Layer 10 of a small transformer language model trained on English Wikipedia (13 layers, counted from 0, width 64).
A neuron adds its activation times its output weights to the MLP's output. To switch it off is to set its activation to zero at one token and run the rest of the model.

Output weights of the MLP neurons that the questions are about. A number n stands for (n - 128) times 0.0055.
n6: 129, 178, 90, 154, 142, 116, 152, 87, 126, 104, 119, 119, 190, 153, 133, 104, 137, 172, 136, 146, 102, 174, 76, 162, 175, 172, 135, 86, 129, 99, 103, 113, 125, 147, 98, 95, 120, 58, 129, 96, 148, 81, 186, 123, 136, 137, 41, 164, 220, 142, 119, 187, 106, 160, 129, 101, 127, 148, 143, 121, 105, 123, 143, 83
n24: 138, 111, 146, 173, 124, 145, 203, 138, 87, 138, 129, 119, 93, 94, 121, 134, 116, 90, 87, 119, 145, 123, 47, 98, 135, 128, 121, 101, 131, 98, 125, 145, 121, 59, 102, 134, 107, 90, 159, 109, 158, 163, 113, 178, 207, 90, 126, 141, 80, 127, 197, 163, 136, 166, 145, 127, 147, 134, 108, 149, 167, 183, 120, 67
n30: 22, 148, 114, 136, 107, 97, 98, 144, 160, 89, 135, 157, 130, 96, 154, 167, 110, 89, 101, 120, 154, 121, 203, 150, 110, 125, 114, 104, 114, 127, 123, 164, 68, 111, 126, 230, 82, 100, 197, 158, 140, 157, 84, 184, 126, 107, 213, 145, 154, 116, 99, 192, 133, 131, 106, 175, 139, 42, 128, 126, 130, 175, 130, 99
n33: 125, 144, 130, 162, 210, 91, 81, 104, 155, 126, 125, 152, 155, 142, 135, 140, 112, 70, 126, 100, 144, 106, 171, 135, 133, 100, 152, 150, 111, 166, 110, 172, 136, 137, 80, 103, 147, 88, 103, 85, 155, 151, 145, 116, 96, 127, 160, 175, 70, 137, 136, 204, 54, 102, 83, 111, 110, 114, 156, 110, 139, 135, 110, 173
n44: 145, 127, 186, 115, 226, 137, 151, 108, 81, 81, 107, 115, 98, 144, 147, 103, 82, 128, 130, 83, 160, 132, 125, 98, 124, 77, 111, 129, 150, 152, 127, 89, 145, 115, 132, 112, 118, 157, 138, 77, 108, 147, 127, 141, 139, 105, 110, 187, 138, 118, 167, 131, 76, 108, 110, 95, 143, 150, 121, 171, 140, 138, 159, 167
n78: 190, 122, 160, 161, 84, 132, 91, 142, 134, 196, 96, 163, 154, 125, 110, 98, 140, 106, 120, 102, 108, 104, 140, 134, 136, 75, 117, 95, 75, 148, 128, 120, 135, 145, 143, 97, 156, 64, 118, 173, 187, 65, 98, 88, 148, 143, 33, 172, 115, 139, 84, 194, 143, 150, 194, 152, 194, 151, 111, 112, 164, 101, 122, 147
n79: 114, 123, 89, 90, 77, 172, 87, 95, 151, 128, 100, 162, 128, 117, 156, 101, 160, 170, 141, 113, 146, 124, 138, 166, 133, 158, 142, 103, 61, 158, 97, 92, 132, 121, 123, 136, 150, 90, 110, 168, 228, 116, 80, 88, 82, 132, 220, 208, 138, 140, 122, 108, 72, 146, 162, 140, 99, 159, 71, 117, 162, 148, 122, 124
n91: 157, 117, 117, 43, 195, 211, 192, 119, 149, 144, 144, 134, 114, 100, 77, 91, 158, 161, 101, 135, 123, 135, 102, 130, 107, 167, 158, 102, 93, 105, 169, 130, 136, 117, 139, 126, 113, 119, 172, 175, 84, 156, 197, 110, 128, 197, 159, 74, 59, 74, 168, 127, 118, 81, 79, 99, 111, 117, 122, 161, 145, 105, 59, 131
n105: 162, 79, 151, 225, 108, 132, 111, 113, 137, 94, 150, 120, 161, 130, 98, 143, 109, 114, 142, 88, 131, 90, 138, 136, 101, 97, 161, 209, 102, 94, 136, 159, 115, 170, 70, 109, 179, 63, 148, 100, 146, 119, 137, 123, 160, 151, 213, 134, 147, 119, 111, 102, 99, 114, 100, 130, 111, 119, 162, 151, 131, 113, 112, 98
n134: 80, 142, 139, 113, 134, 159, 94, 113, 237, 173, 7, 103, 94, 47, 179, 92, 93, 167, 198, 151, 153, 147, 83, 92, 92, 218, 65, 101, 81, 49, 136, 175, 170, 163, 189, 128, 86, 49, 182, 103, 192, 94, 173, 128, 65, 177, 111, 180, 159, 163, 132, 206, 128, 86, 127, 144, 93, 135, 104, 147, 127, 74, 83, 188
n150: 116, 89, 101, 105, 158, 125, 131, 121, 158, 147, 143, 84, 54, 122, 129, 179, 121, 95, 164, 165, 109, 158, 130, 117, 102, 166, 53, 120, 75, 133, 170, 190, 137, 82, 115, 206, 104, 105, 158, 175, 150, 126, 130, 134, 54, 126, 204, 68, 101, 112, 133, 153, 182, 134, 145, 178, 127, 128, 118, 175, 135, 92, 87, 92
n161: 110, 156, 72, 71, 161, 152, 139, 135, 139, 127, 120, 92, 121, 137, 90, 121, 138, 115, 47, 165, 130, 118, 155, 85, 107, 163, 130, 125, 149, 164, 185, 133, 110, 129, 160, 139, 98, 123, 150, 136, 82, 143, 123, 130, 195, 163, 145, 89, 137, 127, 118, 81, 138, 164, 132, 93, 96, 72, 171, 151, 115, 123, 186, 135
n180: 130, 116, 106, 155, 225, 150, 108, 134, 136, 129, 138, 107, 112, 114, 133, 124, 111, 143, 129, 103, 139, 131, 178, 86, 86, 135, 125, 141, 152, 157, 117, 132, 163, 146, 175, 129, 140, 128, 148, 72, 106, 127, 168, 132, 125, 123, 71, 99, 157, 103, 105, 184, 112, 123, 97, 135, 106, 119, 135, 123, 108, 99, 130, 140
n212: 153, 170, 130, 100, 195, 106, 208, 132, 108, 164, 95, 140, 88, 75, 109, 127, 160, 97, 93, 176, 157, 138, 91, 123, 110, 130, 151, 127, 125, 77, 86, 80, 141, 201, 84, 173, 131, 129, 127, 131, 137, 113, 128, 172, 167, 155, 22, 120, 97, 126, 97, 88, 103, 164, 124, 151, 176, 96, 132, 118, 133, 118, 153, 96
n236: 168, 172, 184, 152, 179, 109, 159, 186, 127, 127, 76, 120, 96, 118, 168, 149, 96, 128, 125, 56, 164, 188, 140, 135, 122, 109, 177, 140, 165, 106, 120, 85, 118, 139, 78, 104, 184, 139, 136, 128, 111, 127, 115, 147, 60, 126, 54, 56, 96, 141, 113, 199, 65, 95, 124, 150, 153, 112, 230, 91, 140, 168, 62, 43
n249: 132, 173, 142, 149, 61, 206, 171, 88, 128, 154, 174, 153, 113, 130, 122, 138, 122, 105, 104, 112, 179, 91, 105, 129, 162, 126, 92, 124, 110, 100, 109, 153, 66, 166, 94, 217, 94, 143, 199, 159, 117, 91, 184, 151, 111, 124, 147, 38, 135, 62, 137, 147, 121, 110, 166, 154, 156, 99, 142, 81, 92, 141, 167, 78

Each question names a token from some text and the token that comes next. It shows the activations a of the neurons there, in the order above. A number n stands for (n - 128) times 0.03.

Then comes g, the gradient of the next token's log-probability with respect to the MLP's output, scaled to length 1. A neuron's effect is roughly proportional to its activation times (output weights . g). A number n stands for (n - 128) times 0.0044.

" Ens", then "emble"
a: 124, 126, 242, 126, 176, 123, 144, 132, 240, 128, 128, 122, 142, 129, 122, 122
g: 138, 100, 137, 165, 146, 130, 92, 130, 129, 124, 97, 98, 145, 108, 80, 103, 163, 77, 90, 139, 154, 134, 147, 143, 143, 86, 182, 159, 138, 140, 131, 129, 129, 114, 140, 139, 105, 120, 122, 111, 65, 119, 106, 126, 79, 88, 123, 205, 145, 106, 146, 187, 142, 114, 194, 118, 100, 119, 118, 134, 170, 155, 149, 126
Which two neurons, each switched off alone, lower its probability most, in order? n30, n44

" Wilhelm", then " Kem"
a: 138, 176, 125, 210, 186, 126, 124, 133, 208, 128, 150, 124, 128, 123, 124, 135
g: 78, 94, 176, 90, 164, 166, 137, 163, 93, 77, 107, 132, 118, 113, 185, 79, 139, 103, 160, 110, 142, 143, 122, 145, 154, 148, 103, 114, 131, 79, 101, 152, 94, 119, 156, 115, 94, 138, 97, 64, 138, 185, 138, 155, 122, 104, 138, 136, 139, 154, 123, 142, 128, 113, 151, 166, 128, 152, 81, 127, 131, 132, 171, 143
Which neuron, switched off, lowers the next token's probability most? n44

"—", then " Ka"
a: 124, 147, 127, 144, 126, 126, 128, 151, 156, 123, 123, 124, 150, 131, 127, 125
g: 163, 138, 143, 98, 185, 133, 110, 71, 167, 112, 139, 89, 141, 124, 159, 94, 109, 140, 162, 100, 169, 133, 115, 88, 127, 124, 130, 131, 122, 126, 104, 139, 152, 115, 134, 98, 156, 117, 93, 120, 108, 145, 170, 182, 187, 161, 108, 82, 163, 102, 190, 126, 91, 111, 140, 150, 114, 92, 123, 73, 140, 106, 141, 117
Which two neurons, each switched off alone, lower its probability most, in order? n180, n91

"198", then "9"
a: 188, 162, 123, 136, 144, 129, 123, 125, 179, 122, 125, 127, 127, 123, 246, 160
g: 158, 74, 91, 149, 147, 96, 193, 133, 129, 150, 136, 107, 163, 204, 138, 135, 197, 104, 110, 130, 139, 121, 135, 140, 107, 107, 147, 99, 144, 113, 128, 105, 138, 155, 128, 131, 166, 121, 149, 124, 158, 100, 132, 137, 73, 161, 105, 143, 128, 108, 128, 142, 132, 120, 125, 158, 89, 73, 66, 127, 117, 130, 134, 69
Which neuron, switched off, lowers the next token's probability most? n236

" German", then " stations"
a: 168, 202, 122, 123, 123, 174, 159, 128, 205, 126, 124, 122, 124, 123, 160, 124
g: 130, 100, 99, 97, 129, 134, 101, 164, 98, 116, 140, 88, 199, 82, 135, 138, 158, 157, 112, 131, 124, 75, 152, 126, 110, 166, 166, 113, 172, 135, 91, 152, 140, 101, 157, 125, 200, 125, 160, 127, 129, 153, 148, 125, 129, 98, 120, 97, 100, 157, 175, 109, 96, 156, 136, 121, 101, 145, 127, 158, 116, 106, 82, 80
Which neuron, switched off, lowers the next token's probability most? n24

" group", then " Le"
a: 126, 124, 125, 144, 123, 131, 137, 141, 198, 128, 128, 128, 182, 132, 122, 127
g: 189, 140, 98, 106, 249, 126, 123, 132, 159, 123, 116, 115, 137, 141, 117, 146, 120, 139, 167, 123, 117, 136, 78, 127, 156, 162, 126, 115, 97, 124, 122, 116, 111, 111, 95, 131, 138, 120, 124, 174, 140, 140, 92, 132, 161, 171, 89, 100, 136, 63, 117, 131, 89, 161, 117, 119, 87, 144, 134, 90, 143, 118, 123, 147
Which two neurons, each switched off alone, lower its probability most, in order? n180, n91

" in", then " "
a: 123, 124, 123, 151, 123, 128, 127, 125, 141, 202, 126, 126, 148, 123, 124, 124
g: 141, 140, 113, 107, 145, 112, 70, 195, 165, 170, 142, 143, 135, 69, 129, 93, 118, 148, 155, 140, 132, 213, 111, 141, 97, 98, 131, 141, 100, 140, 137, 107, 163, 143, 171, 114, 159, 116, 134, 120, 125, 132, 140, 96, 80, 144, 136, 86, 114, 134, 102, 164, 143, 158, 93, 119, 143, 139, 115, 122, 118, 86, 66, 137
Which neuron, switched off, lowers the next token's probability most? n134

" and", then " Car"
a: 126, 144, 124, 139, 147, 128, 124, 123, 123, 127, 122, 123, 201, 127, 128, 138
g: 117, 125, 166, 82, 171, 164, 108, 92, 79, 155, 121, 172, 111, 124, 155, 92, 115, 127, 161, 142, 87, 105, 67, 138, 124, 105, 99, 131, 138, 117, 173, 133, 141, 110, 121, 126, 143, 101, 104, 117, 125, 139, 131, 137, 141, 210, 142, 107, 93, 170, 76, 125, 105, 109, 175, 154, 122, 146, 92, 147, 132, 182, 140, 132
Which neuron, switched off, raises the next token's probability most? n180

" ", then "201"
a: 131, 129, 127, 154, 128, 127, 170, 134, 185, 125, 123, 128, 126, 128, 126, 156
g: 120, 92, 112, 59, 148, 109, 155, 150, 97, 79, 136, 121, 121, 119, 94, 109, 211, 126, 112, 125, 131, 115, 150, 135, 64, 116, 106, 115, 129, 141, 110, 136, 111, 132, 171, 131, 158, 96, 140, 98, 143, 127, 143, 180, 131, 116, 110, 138, 158, 100, 91, 104, 116, 141, 177, 178, 135, 147, 200, 133, 164, 131, 131, 117
Which neuron, switched off, raises the next token's probability most? n33

" county", then " team"
a: 130, 129, 185, 129, 122, 211, 151, 123, 144, 128, 124, 122, 155, 125, 132, 128
g: 158, 115, 110, 144, 139, 136, 107, 114, 136, 157, 74, 123, 170, 137, 177, 165, 140, 106, 105, 128, 81, 123, 115, 131, 167, 150, 178, 120, 174, 82, 81, 104, 149, 99, 128, 121, 179, 121, 115, 70, 139, 114, 119, 116, 162, 125, 122, 113, 108, 115, 121, 128, 128, 165, 201, 142, 78, 128, 159, 83, 89, 149, 123, 137
Which neuron, switched off, lowers the next token's probability most? n78

" in", then " Fre"
a: 125, 123, 128, 133, 123, 128, 124, 125, 141, 194, 125, 127, 137, 124, 123, 127
g: 128, 121, 171, 81, 160, 161, 166, 99, 81, 139, 97, 153, 105, 176, 198, 163, 125, 130, 143, 86, 90, 81, 129, 115, 195, 110, 134, 80, 88, 117, 131, 131, 136, 128, 85, 147, 112, 115, 129, 141, 127, 101, 164, 146, 149, 113, 125, 110, 154, 116, 171, 113, 81, 120, 162, 142, 117, 130, 144, 96, 146, 141, 142, 103
Which neuron, switched off, raises the next token's probability most? n134

" singer", then "),"
a: 124, 139, 193, 127, 144, 172, 142, 156, 160, 128, 128, 123, 166, 123, 122, 128
g: 167, 156, 154, 175, 87, 146, 101, 127, 121, 129, 149, 90, 89, 137, 80, 107, 142, 88, 168, 84, 108, 180, 109, 120, 176, 138, 138, 102, 151, 103, 127, 115, 103, 129, 177, 133, 109, 103, 129, 135, 68, 119, 151, 177, 117, 113, 159, 183, 104, 122, 108, 123, 147, 122, 114, 172, 166, 149, 113, 143, 74, 115, 113, 136
Which neuron, switched off, lowers the next token's probability most? n78

" the", then " name"
a: 139, 127, 125, 125, 124, 148, 135, 122, 149, 133, 123, 134, 149, 125, 177, 123
g: 155, 160, 179, 101, 96, 164, 112, 149, 165, 126, 114, 109, 176, 122, 138, 89, 117, 69, 120, 82, 97, 106, 124, 111, 142, 120, 105, 116, 125, 158, 121, 93, 162, 120, 135, 140, 171, 107, 181, 152, 133, 109, 84, 155, 111, 168, 121, 148, 121, 97, 204, 102, 128, 154, 120, 96, 119, 90, 166, 100, 120, 166, 129, 127
Which two neurons, each switched off alone, lower its probability most, in order? n236, n78

" of", then " herself"
a: 152, 127, 123, 127, 128, 124, 140, 122, 134, 136, 123, 125, 175, 123, 150, 124
g: 87, 135, 134, 176, 142, 174, 139, 94, 174, 128, 99, 102, 79, 118, 155, 139, 126, 138, 102, 130, 149, 118, 149, 121, 106, 83, 145, 118, 157, 133, 129, 120, 103, 133, 133, 114, 120, 121, 129, 99, 155, 111, 125, 164, 121, 157, 115, 78, 140, 139, 196, 103, 145, 116, 147, 113, 111, 183, 159, 29, 134, 122, 175, 101
Which neuron, switched off, lowers the next token's probability most? n180

"M", then "r"
a: 126, 127, 196, 123, 126, 123, 208, 122, 190, 128, 160, 123, 124, 128, 128, 123
g: 151, 125, 84, 122, 145, 116, 136, 110, 107, 145, 76, 168, 142, 129, 113, 203, 154, 156, 119, 161, 137, 131, 113, 136, 88, 170, 104, 158, 115, 125, 132, 117, 137, 140, 141, 129, 108, 130, 183, 150, 174, 94, 154, 134, 172, 119, 119, 134, 133, 93, 117, 135, 157, 129, 60, 89, 149, 114, 62, 105, 129, 60, 119, 133
Which neuron, switched off, lowers the next token's probability most? n150

"North", then "ampton"
a: 174, 125, 123, 123, 125, 129, 127, 141, 124, 128, 182, 122, 163, 127, 127, 159
g: 132, 99, 129, 165, 135, 86, 116, 176, 135, 98, 117, 129, 100, 143, 213, 116, 147, 132, 144, 159, 171, 102, 110, 124, 101, 178, 149, 103, 153, 55, 81, 123, 97, 169, 111, 128, 113, 141, 167, 150, 106, 129, 149, 95, 116, 83, 156, 110, 118, 148, 117, 140, 164, 147, 167, 137, 130, 117, 128, 79, 120, 108, 94, 136
Which two neurons, each switched off alone, lower its probability most, in order? n150, n249

" women", then "."
a: 122, 181, 147, 140, 123, 159, 125, 123, 185, 127, 125, 123, 136, 145, 123, 127
g: 138, 144, 127, 160, 136, 153, 177, 117, 69, 136, 84, 96, 112, 120, 109, 98, 150, 121, 85, 117, 164, 125, 88, 103, 92, 120, 149, 173, 145, 80, 106, 143, 133, 111, 154, 111, 105, 151, 142, 124, 124, 146, 179, 178, 133, 135, 146, 115, 65, 120, 132, 113, 176, 192, 115, 116, 162, 167, 73, 124, 143, 111, 130, 128
Which two neurons, each switched off alone, lower its probability most, in order? n24, n212

" after", then " he"
a: 122, 143, 127, 127, 124, 126, 125, 126, 144, 143, 125, 126, 132, 168, 122, 123
g: 137, 139, 117, 105, 85, 138, 127, 173, 64, 138, 114, 112, 58, 141, 165, 109, 96, 196, 132, 114, 152, 130, 149, 113, 176, 85, 130, 135, 153, 118, 132, 129, 128, 163, 176, 107, 71, 127, 169, 115, 153, 168, 151, 116, 142, 135, 136, 104, 129, 117, 96, 136, 152, 99, 132, 161, 101, 112, 138, 75, 102, 108, 150, 164
Which neuron, switched off, lowers the next token's probability most? n134

" it", then " changed"
a: 127, 161, 122, 122, 128, 138, 124, 123, 154, 187, 142, 126, 141, 146, 128, 127
g: 110, 174, 142, 81, 134, 138, 130, 161, 121, 117, 139, 138, 180, 115, 150, 112, 97, 128, 157, 117, 127, 126, 90, 158, 105, 188, 171, 135, 123, 132, 106, 121, 126, 187, 75, 145, 203, 128, 167, 86, 95, 84, 131, 151, 144, 75, 127, 125, 95, 103, 124, 134, 128, 123, 105, 144, 132, 105, 134, 83, 96, 101, 150, 163
Which neuron, switched off, raises the next token's probability most? n24

"z", then "ew"
a: 128, 123, 122, 128, 123, 124, 166, 191, 200, 128, 122, 130, 123, 125, 128, 128
g: 130, 106, 139, 118, 183, 97, 173, 120, 133, 151, 98, 135, 93, 89, 136, 148, 144, 116, 122, 91, 188, 157, 108, 139, 120, 160, 153, 148, 131, 78, 113, 144, 113, 109, 137, 151, 172, 116, 155, 140, 125, 104, 134, 70, 118, 181, 140, 81, 135, 87, 160, 90, 97, 175, 98, 168, 117, 134, 73, 135, 150, 126, 96, 143
Which neuron, switched off, lowers the next token's probability most? n91

"-f", then "i"
a: 139, 123, 126, 122, 127, 156, 150, 129, 213, 128, 126, 198, 123, 127, 123, 122
g: 107, 177, 111, 161, 129, 168, 113, 143, 145, 126, 142, 125, 128, 95, 124, 124, 156, 112, 85, 138, 105, 157, 132, 44, 140, 166, 125, 131, 120, 191, 130, 185, 65, 80, 117, 114, 129, 155, 134, 126, 119, 90, 128, 165, 138, 200, 116, 163, 101, 130, 128, 121, 85, 119, 90, 137, 130, 121, 130, 150, 116, 141, 124, 92
Which neuron, switched off, lowers the next token's probability most? n161

"200", then "1"
a: 177, 137, 127, 126, 123, 122, 126, 122, 140, 180, 125, 128, 131, 161, 124, 174
g: 99, 147, 144, 56, 137, 127, 150, 165, 120, 128, 120, 98, 155, 136, 129, 117, 132, 165, 190, 73, 130, 99, 100, 130, 113, 100, 128, 140, 178, 108, 163, 132, 146, 101, 95, 106, 64, 100, 94, 128, 155, 130, 164, 101, 134, 127, 143, 157, 176, 139, 114, 124, 184, 134, 123, 128, 138, 98, 144, 83, 137, 95, 133, 184
Which two neurons, each switched off alone, lower its probability most, in order? n134, n6

" to", then " their"
a: 122, 129, 122, 151, 127, 128, 123, 122, 150, 177, 146, 127, 130, 125, 126, 122
g: 86, 119, 79, 141, 137, 104, 142, 45, 125, 116, 120, 115, 91, 94, 126, 161, 133, 105, 120, 191, 176, 78, 143, 166, 61, 140, 76, 136, 137, 123, 145, 157, 158, 120, 128, 123, 119, 108, 150, 118, 138, 162, 142, 181, 168, 119, 131, 158, 115, 124, 126, 123, 93, 165, 142, 133, 119, 173, 124, 150, 151, 103, 120, 121
Which two neurons, each switched off alone, lower its probability most, in order? n134, n150

" fourth", then " in"
a: 123, 123, 123, 128, 123, 159, 126, 124, 159, 128, 127, 133, 167, 126, 158, 128
g: 74, 97, 112, 135, 150, 103, 94, 132, 146, 143, 162, 126, 129, 93, 110, 147, 130, 102, 139, 139, 151, 104, 132, 73, 103, 135, 193, 126, 156, 168, 150, 114, 125, 132, 118, 129, 76, 162, 86, 137, 107, 170, 114, 159, 168, 118, 122, 85, 187, 112, 157, 130, 140, 109, 100, 104, 145, 136, 188, 136, 65, 120, 162, 127
Which neuron, switched off, raises the next token's probability most? n78

" career", then " as"
a: 127, 130, 128, 122, 122, 174, 176, 126, 194, 127, 127, 124, 126, 124, 125, 126
g: 125, 129, 134, 137, 123, 165, 139, 122, 162, 142, 145, 78, 150, 122, 104, 74, 185, 130, 148, 94, 140, 95, 105, 174, 175, 153, 140, 123, 86, 152, 115, 127, 89, 125, 160, 136, 143, 136, 92, 119, 173, 133, 55, 105, 68, 112, 147, 123, 178, 104, 137, 154, 138, 155, 123, 129, 109, 101, 160, 100, 78, 159, 128, 127
Which two neurons, each switched off alone, lower its probability most, in order? n79, n78

".", then " Lady"
a: 186, 128, 126, 202, 139, 157, 157, 124, 127, 126, 147, 132, 180, 123, 128, 171
g: 171, 104, 110, 131, 108, 146, 93, 69, 141, 98, 149, 101, 143, 142, 66, 115, 197, 192, 131, 116, 122, 125, 73, 157, 137, 127, 144, 149, 117, 119, 151, 141, 137, 156, 106, 141, 95, 92, 152, 129, 104, 125, 105, 82, 103, 125, 99, 142, 145, 126, 159, 138, 137, 95, 144, 117, 147, 133, 148, 87, 127, 197, 136, 180
Which neuron, switched off, lowers the next token's probability most? n6

"ipp", then "ax"
a: 124, 123, 124, 125, 133, 126, 136, 123, 204, 128, 164, 125, 124, 123, 128, 153
g: 89, 115, 101, 80, 118, 116, 143, 103, 103, 154, 110, 114, 143, 169, 129, 99, 140, 145, 172, 153, 188, 93, 123, 163, 137, 40, 142, 159, 87, 102, 145, 124, 149, 141, 133, 128, 122, 110, 119, 117, 140, 127, 154, 92, 147, 147, 172, 122, 116, 190, 122, 123, 137, 175, 93, 154, 100, 164, 97, 158, 94, 97, 121, 130
Which neuron, switched off, raises the next token's probability most? n249

",", then " where"
a: 125, 124, 186, 135, 183, 127, 125, 128, 123, 126, 125, 126, 179, 126, 128, 122
g: 61, 152, 134, 126, 84, 131, 113, 151, 141, 163, 152, 70, 138, 106, 79, 174, 110, 139, 109, 119, 152, 90, 180, 110, 164, 86, 165, 155, 155, 141, 135, 118, 75, 149, 143, 139, 116, 140, 142, 96, 165, 148, 130, 162, 129, 111, 146, 116, 99, 89, 136, 120, 147, 155, 115, 85, 123, 140, 128, 84, 94, 136, 147, 185
Which neuron, switched off, lowers the next token's probability most? n30

"ampton", then "shire"
a: 131, 148, 126, 199, 148, 131, 128, 127, 184, 122, 133, 123, 138, 128, 127, 140
g: 141, 80, 109, 116, 104, 92, 141, 117, 181, 94, 122, 167, 124, 188, 138, 150, 176, 80, 106, 148, 116, 151, 143, 141, 148, 152, 87, 87, 121, 126, 100, 149, 153, 134, 77, 131, 152, 82, 109, 173, 174, 121, 174, 120, 148, 95, 147, 126, 120, 134, 101, 140, 148, 111, 103, 164, 132, 154, 121, 80, 87, 97, 136, 153
Which neuron, switched off, lowers the next token's probability most? n33

"us", then "ch"
a: 122, 131, 128, 124, 123, 124, 126, 122, 189, 127, 128, 124, 135, 124, 128, 126
g: 87, 110, 105, 141, 101, 115, 84, 119, 141, 188, 141, 148, 126, 101, 108, 112, 160, 87, 141, 127, 117, 178, 117, 89, 105, 177, 140, 152, 80, 84, 162, 141, 131, 157, 158, 155, 163, 99, 179, 162, 133, 111, 127, 89, 131, 126, 157, 134, 99, 172, 139, 97, 111, 130, 99, 146, 134, 188, 132, 121, 68, 123, 124, 112
Which neuron, switched off, lowers the next token's probability most? n105

" South", then " America"
a: 123, 149, 148, 131, 125, 124, 126, 151, 135, 128, 124, 126, 138, 127, 127, 124
g: 126, 129, 105, 148, 139, 156, 169, 130, 125, 89, 123, 126, 99, 145, 91, 183, 69, 89, 131, 104, 111, 101, 127, 116, 146, 145, 143, 129, 147, 108, 166, 117, 112, 82, 117, 146, 118, 140, 111, 107, 115, 116, 137, 112, 117, 114, 107, 99, 122, 125, 152, 114, 139, 109, 120, 74, 141, 206, 180, 167, 218, 143, 128, 174
Which neuron, switched off, lowers the next token's probability most? n24

" aid", then " of"
a: 139, 125, 180, 123, 125, 210, 168, 123, 161, 127, 123, 124, 167, 122, 136, 128
g: 98, 111, 162, 102, 101, 115, 131, 124, 112, 121, 149, 144, 149, 139, 105, 80, 71, 175, 79, 188, 92, 140, 154, 162, 79, 120, 104, 146, 91, 168, 154, 120, 127, 157, 150, 135, 122, 138, 161, 115, 129, 173, 120, 105, 119, 117, 180, 124, 99, 92, 167, 123, 103, 81, 136, 134, 139, 104, 110, 195, 141, 119, 132, 158
Which neuron, switched off, lowers the next token's probability most? n30

" record", then " company"
a: 122, 123, 181, 126, 126, 186, 193, 156, 152, 127, 127, 122, 145, 134, 127, 128
g: 174, 121, 63, 87, 98, 132, 98, 105, 128, 120, 115, 128, 151, 137, 137, 102, 133, 100, 141, 100, 98, 138, 126, 127, 186, 151, 127, 109, 125, 105, 106, 132, 141, 148, 152, 113, 221, 129, 96, 134, 118, 86, 171, 136, 172, 101, 101, 122, 108, 130, 221, 141, 150, 121, 133, 131, 133, 150, 150, 82, 117, 139, 116, 128
Which neuron, switched off, lowers the next token's probability most? n78

"ch", then "ner"
a: 123, 123, 128, 127, 126, 125, 127, 125, 166, 128, 155, 123, 122, 123, 128, 144
g: 165, 183, 92, 147, 135, 80, 117, 133, 164, 138, 112, 117, 87, 145, 131, 127, 162, 185, 122, 109, 87, 170, 159, 157, 136, 171, 144, 119, 68, 81, 92, 137, 123, 142, 135, 122, 117, 115, 136, 95, 140, 133, 176, 96, 67, 157, 174, 85, 121, 108, 111, 145, 125, 95, 115, 165, 136, 156, 130, 149, 108, 127, 102, 112
Which neuron, switched off, lowers the next token's probability most? n150

".", then " He"
a: 184, 154, 128, 168, 150, 124, 122, 127, 124, 124, 124, 153, 205, 143, 128, 179
g: 193, 125, 86, 127, 101, 139, 87, 150, 131, 122, 95, 155, 86, 112, 164, 115, 132, 163, 126, 112, 120, 148, 165, 106, 131, 155, 102, 106, 114, 67, 135, 125, 132, 183, 119, 124, 82, 159, 179, 141, 136, 156, 145, 146, 137, 154, 124, 100, 139, 93, 91, 120, 161, 137, 169, 177, 142, 108, 137, 57, 109, 91, 128, 121
Which neuron, switched off, lowers the next token's probability most? n249

" photo", then " and"
a: 130, 127, 131, 124, 124, 158, 140, 169, 163, 127, 123, 125, 156, 123, 123, 127
g: 114, 151, 116, 151, 133, 107, 110, 192, 125, 121, 169, 133, 97, 135, 113, 134, 137, 149, 189, 124, 104, 86, 124, 121, 157, 76, 64, 101, 163, 112, 181, 147, 146, 139, 79, 144, 96, 181, 134, 154, 102, 123, 80, 130, 151, 188, 98, 87, 125, 116, 120, 130, 122, 80, 162, 113, 139, 123, 115, 155, 143, 119, 142, 121
Which neuron, switched off, raises the next token's probability most? n79

" of", then " piano"
a: 146, 140, 124, 172, 142, 127, 129, 123, 156, 125, 127, 133, 148, 123, 146, 124
g: 130, 129, 101, 169, 105, 175, 107, 92, 147, 211, 127, 158, 65, 134, 157, 139, 111, 137, 159, 122, 121, 165, 90, 117, 144, 95, 187, 106, 138, 132, 109, 115, 145, 122, 105, 123, 93, 116, 133, 101, 116, 115, 94, 136, 113, 140, 139, 132, 149, 124, 137, 156, 136, 112, 211, 57, 132, 145, 125, 114, 88, 128, 147, 113
Which neuron, switched off, lowers the next token's probability most? n6

"iner", then " must"
a: 123, 136, 124, 128, 123, 171, 186, 128, 192, 128, 127, 123, 157, 123, 125, 128
g: 84, 167, 198, 122, 135, 93, 180, 159, 108, 83, 110, 142, 124, 118, 118, 161, 100, 118, 94, 178, 134, 157, 124, 157, 192, 150, 127, 135, 111, 89, 132, 168, 108, 103, 118, 138, 145, 124, 156, 106, 143, 153, 122, 140, 145, 81, 120, 136, 116, 155, 122, 114, 111, 150, 140, 115, 62, 115, 136, 69, 165, 102, 114, 102
Which neuron, switched off, raises the next token's probability most? n78

" achie", then "ving"
a: 125, 123, 123, 151, 124, 127, 123, 192, 231, 128, 127, 122, 124, 132, 126, 124
g: 121, 104, 149, 105, 147, 100, 160, 117, 108, 124, 140, 133, 124, 146, 172, 101, 86, 145, 122, 163, 143, 124, 136, 92, 130, 189, 162, 199, 160, 108, 110, 153, 127, 171, 110, 95, 130, 133, 128, 199, 119, 134, 107, 137, 93, 122, 103, 103, 151, 104, 165, 114, 126, 111, 139, 69, 155, 74, 102, 116, 175, 91, 113, 102
Which neuron, switched off, lowers the next token's probability most? n91

"men", then " that"
a: 137, 129, 154, 123, 123, 170, 165, 123, 147, 128, 125, 125, 165, 149, 126, 126
g: 106, 130, 151, 70, 124, 113, 100, 139, 175, 140, 131, 110, 88, 181, 70, 136, 134, 86, 138, 152, 143, 79, 185, 126, 91, 137, 103, 163, 122, 97, 134, 147, 81, 159, 136, 147, 103, 119, 117, 92, 168, 101, 140, 184, 124, 81, 87, 105, 140, 142, 155, 125, 139, 142, 134, 110, 118, 108, 153, 149, 154, 156, 161, 160
Which neuron, switched off, lowers the next token's probability most? n30